Layer 15 of a small transformer language model trained on English Wikipedia (21 layers, counted from 0, width 128).
A neuron adds its activation times its output weights to the MLP's output. To switch it off is to set its activation to zero at one token and run the rest of the model.

Output weights of the MLP neurons that the questions are about. A number n stands for n times 0.0039.
n75: -19 47 -13 46 18 -38 -44 -49 -14 -23 -64 -12 -41 3 44 -30 16 11 11 -26 39 70 -7 -22 8 25 -1 40 -44 -16 18 27 24 -11 58 -29 -22 3 -36 -23 -9 -35 -2 -16 9 -8 48 24 33 15 30 33 -20 -36 15 12 -20 8 -19 32 -6 37 11 -13 -31 -22 2 17 19 63 1 -5 -8 -34 5 -33 -39 -49 -37 -4 -22 -10 -3 -16 -29 -4 -65 -3 -33 49 -41 -13 -1 -8 24 -18 12 -10 -35 -31 7 23 -12 33 79 13 7 2 10 -83 -5 -24 11 2 77 -2 3 37 69 6 40 -33 31 -3 8 8 32 -36
n103: 19 37 13 13 18 24 -24 42 41 -10 19 -10 3 -15 20 35 9 20 -18 -20 26 20 19 -50 1 21 -34 16 -41 4 -11 -29 -63 -27 -22 4 -8 15 -48 -16 -7 1 39 -18 14 7 10 -2 2 30 -23 33 25 17 8 38 -14 55 -15 26 26 -16 -9 -75 -17 21 27 14 -36 64 6 27 -10 -34 6 -3 -37 -14 14 11 50 -2 -33 2 -17 -18 4 -7 32 20 39 -32 -22 36 -27 -5 10 12 -30 16 -35 1 6 -5 12 -39 -8 -31 -9 8 12 -11 9 -27 -4 10 -38 -27 -5 0 -23 3 -23 -9 -4 27 18 -8
n209: -48 55 -10 -21 10 10 -3 34 16 11 -9 2 -4 30 4 -18 13 -14 1 -21 -6 28 66 55 -36 12 51 -16 16 10 -47 36 19 4 23 -25 -15 -8 17 6 -16 27 -13 -31 -25 21 -30 34 1 -16 5 1 -31 -37 -19 -9 15 -22 -6 24 -19 -11 10 -48 -32 -27 -5 19 37 -8 -10 7 14 18 -35 39 -29 15 38 -28 27 -35 -4 18 -1 -21 -1 -16 9 -23 -29 66 21 -32 -14 -23 -16 -23 -8 -13 -7 -16 7 18 7 1 9 1 -5 41 -45 53 20 -33 -7 -19 3 18 -9 -12 -18 -12 -33 12 51 4 5 19
n258: -21 -37 -42 -19 -20 -61 -55 -31 16 16 -4 -1 -17 -43 17 28 4 3 0 33 -34 30 47 14 -10 -18 67 -10 -12 42 -19 17 -8 48 5 -7 -2 1 -18 12 -6 -31 11 -35 -31 22 8 37 24 64 24 30 -6 7 -9 -7 -3 -13 6 -22 -5 9 -77 -7 31 8 -6 -4 5 24 20 -47 -18 34 6 2 -9 -25 -12 41 -16 -6 -9 4 2 34 -60 6 -23 37 -14 -53 30 5 -5 7 -2 24 14 -28 -8 63 55 -5 27 -1 28 -44 -25 -22 -48 -7 -49 1 -1 -24 13 -7 35 25 20 -27 34 -5 24 9 16 -24
n307: -64 -38 8 -51 -45 37 -4 64 -2 27 56 4 1 -34 9 -34 -25 7 -31 44 36 22 -91 6 -12 -26 -28 30 20 33 -31 -7 14 10 -69 46 5 -11 -33 28 -70 26 58 26 -26 5 2 16 80 -20 32 41 42 41 11 1 10 -16 -21 3 33 19 -44 58 24 -21 -3 22 -55 -9 -11 33 -7 -46 24 -51 -26 28 -23 -35 19 19 8 7 -10 -25 -45 -38 -28 25 18 61 34 23 -32 -17 -23 9 -27 -20 16 63 5 -20 45 -6 -36 29 -6 -17 13 -15 -23 32 3 42 -73 55 -48 -37 3 25 -23 -3 -42 49 42 39
n322: -10 -71 7 2 -27 -21 -21 35 15 -16 -48 -39 6 -29 6 -22 7 27 -4 -28 -6 4 -1 37 5 -21 4 44 -71 -21 6 -9 -33 22 49 5 48 -32 -17 26 -4 -16 1 30 38 -3 -23 0 4 9 0 23 -30 -23 -1 11 15 34 -6 10 -12 29 65 -48 22 1 -27 13 16 50 14 -10 -25 36 3 -28 9 3 34 -44 36 -3 -3 14 -19 0 -50 -30 18 61 -22 50 -6 -12 30 -20 -51 -15 -6 9 -3 51 -38 14 -36 44 52 50 -2 -46 -14 -42 -30 19 -10 6 -45 8 87 -1 4 8 10 -20 -10 26 -14 -5
n344: 62 9 -9 -50 -3 42 -37 -4 -62 -49 10 -43 9 10 -10 3 -6 27 8 -19 -3 30 33 4 -10 -5 -6 8 8 1 29 -10 -10 -60 29 -26 17 24 -40 -4 -5 14 6 -25 -17 16 8 -8 36 -11 9 10 -32 9 -6 31 33 38 0 -11 51 -6 2 -25 21 -10 47 9 35 15 -17 -49 -11 11 10 -11 -13 -21 7 -9 8 -31 3 -8 -19 -4 7 20 -33 14 -17 10 -30 -26 -42 -15 47 6 -10 36 30 -41 30 -15 -9 -15 1 -27 23 44 8 -16 14 36 8 17 -30 22 -6 -25 -47 -9 -19 -20 24 2 -15 -29
n352: -44 -6 -8 3 -15 32 9 -32 39 -10 -2 13 30 -19 -24 12 6 -36 56 -10 -10 -10 -11 31 21 -24 12 -10 -20 -4 -22 -26 10 20 5 52 -6 -18 26 23 -14 25 37 -20 -2 20 -14 20 -46 -61 29 39 6 19 -14 -5 -24 8 14 -26 14 -51 13 28 12 -50 15 -32 -9 6 3 15 -25 6 16 32 -10 -20 40 33 -36 36 31 -5 2 33 -30 6 -5 32 -40 -40 10 -2 -15 -16 6 38 47 -2 27 -94 9 21 3 -45 4 29 -6 46 -28 10 -12 3 34 -28 20 -40 -47 -22 8 -44 0 19 -12 14 0 -10
n390: -71 -2 -8 -21 27 15 -53 74 -13 -47 -46 -46 5 37 36 -22 -66 3 16 -70 29 2 11 30 -33 53 29 -77 -20 -3 -43 -17 -52 -4 38 -48 34 20 62 34 30 11 -17 -7 12 32 20 -64 41 -32 9 -11 -19 -4 11 41 -17 -23 15 22 27 -20 12 46 -41 -25 -47 52 -16 -25 38 11 -23 50 29 17 -6 35 15 -30 1 -10 1 -4 -34 21 19 14 9 -7 -25 6 -4 17 3 1 -2 15 -25 -13 27 -54 -3 15 20 11 68 -2 9 -8 -42 21 -22 -64 -2 7 5 -21 -26 5 28 66 20 10 -3 47 29 -25
n438: -44 43 0 7 19 33 -20 5 13 -7 5 15 -26 -13 -25 -17 19 -34 -3 -16 -22 -6 29 39 -23 1 31 -11 -31 0 -9 -16 -5 41 21 -7 -23 -10 9 9 -10 -4 18 15 -60 5 -17 -19 -24 -49 1 36 -12 16 -6 -23 13 -37 -35 -25 37 20 30 -18 -2 -8 -14 57 -2 -23 -6 69 -44 -40 -20 -11 -39 11 24 -21 -19 -24 -10 42 22 38 13 20 27 -23 -4 48 13 -9 -1 1 29 -39 -20 -1 -29 34 2 -5 -19 -13 -15 -6 -20 -21 -17 -14 30 36 -15 -53 8 21 -15 20 -24 47 11 31 4 42 38 16
n505: 44 2 -9 46 13 22 -42 -41 8 -33 15 7 17 2 35 -15 -19 20 1 8 60 43 3 -2 5 14 1 9 -5 -45 -30 -15 16 19 -12 -7 32 34 -3 -30 27 -42 -25 8 -15 -40 -34 -6 79 -12 -8 -16 -29 9 2 23 18 -15 69 15 -3 -42 -11 -32 -40 -31 -15 34 -2 -14 -6 -16 11 12 37 32 30 -16 10 -3 -10 -18 -58 38 12 54 14 -42 -24 3 31 12 15 -14 -37 -26 28 33 -21 -9 28 57 -43 22 6 -9 3 35 36 -85 26 17 -49 -30 -13 -45 -11 8 39 -40 13 -24 18 -13 52 3 -35 -25

Each question names a token from some text and the token that comes next. It shows the activations a of the neurons there, in the order above. A number n stands for n times 0.035.

Then comes g, the gradient of the next token's log-probability with respect to the MLP's output, scaled to length 1. A neuron's effect is roughly proportional to its activation times (output weights . g). A number n stands for n times 0.0037.

"==", then " World"
a: 0 -4 -2 13 46 -2 55 -4 0 -3 -3
g: 11 7 4 -5 -31 -2 -32 1 -6 18 37 -14 -7 30 27 -11 -31 -52 -17 21 43 14 10 -21 9 -36 -45 -69 -5 30 -9 24 -23 -19 14 -3 -1 -33 -14 -10 -18 29 0 -7 5 -25 1 4 68 -26 61 3 -32 15 46 1 16 12 -9 17 2 -3 9 43 34 14 -31 15 10 -43 -11 10 9 -3 -22 -6 30 2 -23 2 13 -23 -17 47 21 -20 -23 -4 -3 22 21 -12 -5 15 15 -20 7 21 -32 42 -50 -6 6 -41 7 1 38 -10 -1 -2 -10 31 -32 -2 -4 -8 7 4 -56 -29 19 31 11 -9 7 16 -8 22
Switching off which neuron hurts the next token most? n307

" States", then ":"
a: -2 33 -5 7 -1 -1 -2 25 15 -2 0
g: 29 8 1 -70 -38 26 4 10 -13 -14 2 26 4 18 -12 21 -23 10 6 -17 31 -13 10 7 -28 -31 -6 -22 13 -10 1 -79 7 -45 12 -29 1 -35 26 29 1 79 -16 20 16 45 -3 11 -26 -39 48 -4 -16 2 7 12 -3 -8 32 -11 11 -2 4 35 3 -6 19 5 2 3 19 2 22 23 -11 9 -7 -21 0 -1 39 19 24 18 13 -69 12 -11 -5 29 -14 2 10 -68 -1 -19 -28 -49 -1 10 -16 5 15 -21 5 21 10 -11 7 18 -41 27 -3 -1 27 -13 11 -16 6 -26 13 37 11 -17 8 -11 -27 -3
Which neuron, switched off, raises the next token's probability most? n103

" down", then " on"
a: 0 40 -1 0 0 -4 -2 -1 -2 -5 -5
g: 47 31 20 53 -13 -12 9 14 13 7 31 18 -8 -14 -10 34 0 43 0 -3 -24 -27 -13 14 -5 10 -43 25 -37 -15 4 55 11 6 -50 28 -35 -30 -9 1 -31 17 -7 -10 -9 20 5 -7 28 22 -27 28 13 -4 0 6 39 62 -43 15 -12 28 18 8 -4 -16 -21 -14 -28 -29 -14 -3 6 17 -18 -7 -10 5 -37 -15 -5 10 -35 -4 -7 -18 -2 -17 12 -31 4 -36 -22 15 -22 36 -33 23 5 -34 23 5 -31 -42 13 36 10 18 -4 -5 20 -29 31 -8 40 46 -29 19 -18 -33 -10 -21 1 -40 -1 30 33 10
Switching off which neuron hurts the next token most? n103

" for", then " C"
a: 0 14 -4 15 0 -2 -4 48 -3 -4 17
g: -25 -8 7 -2 45 -3 -28 -18 -10 -30 33 -4 24 8 -4 -17 15 29 -30 -28 -48 32 1 2 -16 1 38 40 12 -28 -9 -20 19 -8 17 -14 -15 -9 18 -26 31 -4 1 -13 16 -24 -22 13 -39 -2 -34 31 7 20 -2 -4 -19 34 -6 -2 -14 -32 46 10 3 42 29 2 -11 -5 33 36 2 -1 1 19 -5 21 1 -19 5 9 9 -56 40 -17 -23 -18 -18 -39 0 -56 34 -33 -1 62 57 8 -1 23 11 8 18 -27 -43 -46 5 43 -5 3 -19 5 -7 13 37 4 2 -10 -28 -3 8 4 1 -25 -2 17 -51 21
Switching off which neuron hurts the next token most? n352

" re", then "nt"
a: 0 -1 1 -3 0 -2 -5 -4 0 -5 67
g: -6 15 30 -6 9 8 -52 -11 -9 25 5 41 -50 -27 24 2 8 -13 -4 6 -43 1 25 16 25 -16 -30 8 0 -2 -31 11 -25 -24 -34 74 39 -17 -8 -17 -1 24 12 -4 -4 1 11 12 -24 5 15 6 9 20 -8 -7 -42 16 -29 25 -20 5 -59 16 -50 11 49 -5 -10 0 -12 -31 -1 12 -8 34 -11 17 12 -15 24 -45 -15 35 -15 14 -5 3 1 16 -9 0 12 -28 -17 -9 21 -32 0 -29 77 6 11 17 2 22 18 12 28 -17 20 26 -13 -3 9 -45 10 13 13 -3 40 5 -30 24 -3 -24 7 -63
Switching off which neuron hurts the next token most? n505

"8", then " –"
a: -2 7 -3 -1 -2 25 -4 56 30 -5 -2
g: 15 6 -2 40 33 -18 0 -27 2 -29 22 16 -34 -19 8 -10 5 12 -5 -7 8 -13 -20 -18 -32 37 -19 30 -44 -14 0 -5 -6 20 -28 3 -43 20 2 21 -13 -39 -31 11 58 8 -29 -25 5 38 25 13 48 -36 19 -56 20 -18 17 -13 -8 1 10 -17 -10 1 -8 -4 -13 2 -4 -6 6 -6 -36 -9 9 -16 21 52 -1 43 34 21 -2 -28 -36 21 -27 42 -7 19 -4 -8 -2 -17 -16 -16 23 -76 -7 2 9 25 -9 -14 -2 -7 15 -2 21 -40 -3 16 33 63 -6 27 21 -33 -17 -16 2 28 -5 -10 32 39
Switching off which neuron hurts the next token most? n322

" the", then " t"
a: 0 -1 -4 -2 -1 -3 4 -2 -2 58 -4
g: 41 -6 -15 -18 -4 17 -31 45 -18 9 -47 -31 -18 24 39 -4 -24 -4 16 -52 8 -21 16 14 -41 -4 -11 -38 -8 -12 -9 -3 -33 -15 32 14 16 -25 27 11 -2 -21 -16 8 8 9 12 -4 31 -35 -7 41 13 -31 3 7 -14 8 -22 -15 44 14 18 4 -12 -5 -5 -12 4 37 27 -2 -30 -11 63 -38 -32 36 -3 -36 9 -19 44 42 -47 6 -3 -3 8 -29 23 7 -8 18 -2 36 36 45 -17 -25 -23 3 -20 32 -1 -20 12 -7 8 23 -14 -19 -59 0 11 5 -5 7 -20 30 18 17 -29 46 -21 17 20 -2
Switching off which neuron hurts the next token most? n438

"om", then "on"
a: -4 17 -4 -2 0 -4 -1 0 0 36 0
g: 23 -3 37 25 25 -19 -1 -15 -29 34 6 26 -25 8 23 18 -10 -5 -48 -1 -19 47 14 -42 -9 19 -3 9 7 -3 -8 -26 -17 20 41 33 -16 -41 8 -12 13 -2 7 13 18 4 -7 27 17 8 -6 -4 -45 2 18 14 37 2 -26 -2 -42 30 -20 -45 28 45 -22 10 18 4 -11 -27 -13 -30 20 11 6 -26 16 18 -19 20 -33 -18 -22 31 -13 13 18 -36 9 -59 18 -34 16 51 -15 -15 2 15 17 18 -35 11 -43 37 36 51 -37 -25 -23 -3 -7 6 27 -8 -28 10 -19 -1 25 -48 -19 12 -14 -11 21 -5
Which neuron, switched off, raises the next token's probability most? n438

" their", then " r"
a: 0 -5 -3 3 -2 0 27 -2 -2 0 -4
g: -9 24 -42 -22 5 23 8 -1 -48 -27 9 -5 34 17 -11 -29 10 -41 -30 -43 -28 39 27 17 -25 -3 -27 21 -66 -27 26 -42 -32 4 12 -3 38 -17 -5 9 7 8 37 -6 7 13 14 -45 8 -2 -1 4 -26 8 4 14 -3 30 -2 1 33 21 16 17 -1 -59 -7 16 -9 17 4 10 35 -11 -4 -14 46 -2 4 -15 -18 -10 52 10 2 32 5 -16 48 47 21 -37 6 44 16 28 -20 -24 -5 5 5 7 11 -1 -18 2 -3 -32 14 9 24 -28 -41 1 4 3 8 0 3 61 -34 1 -29 -13 -36 -11 -18 18
Switching off which neuron hurts the next token most? n344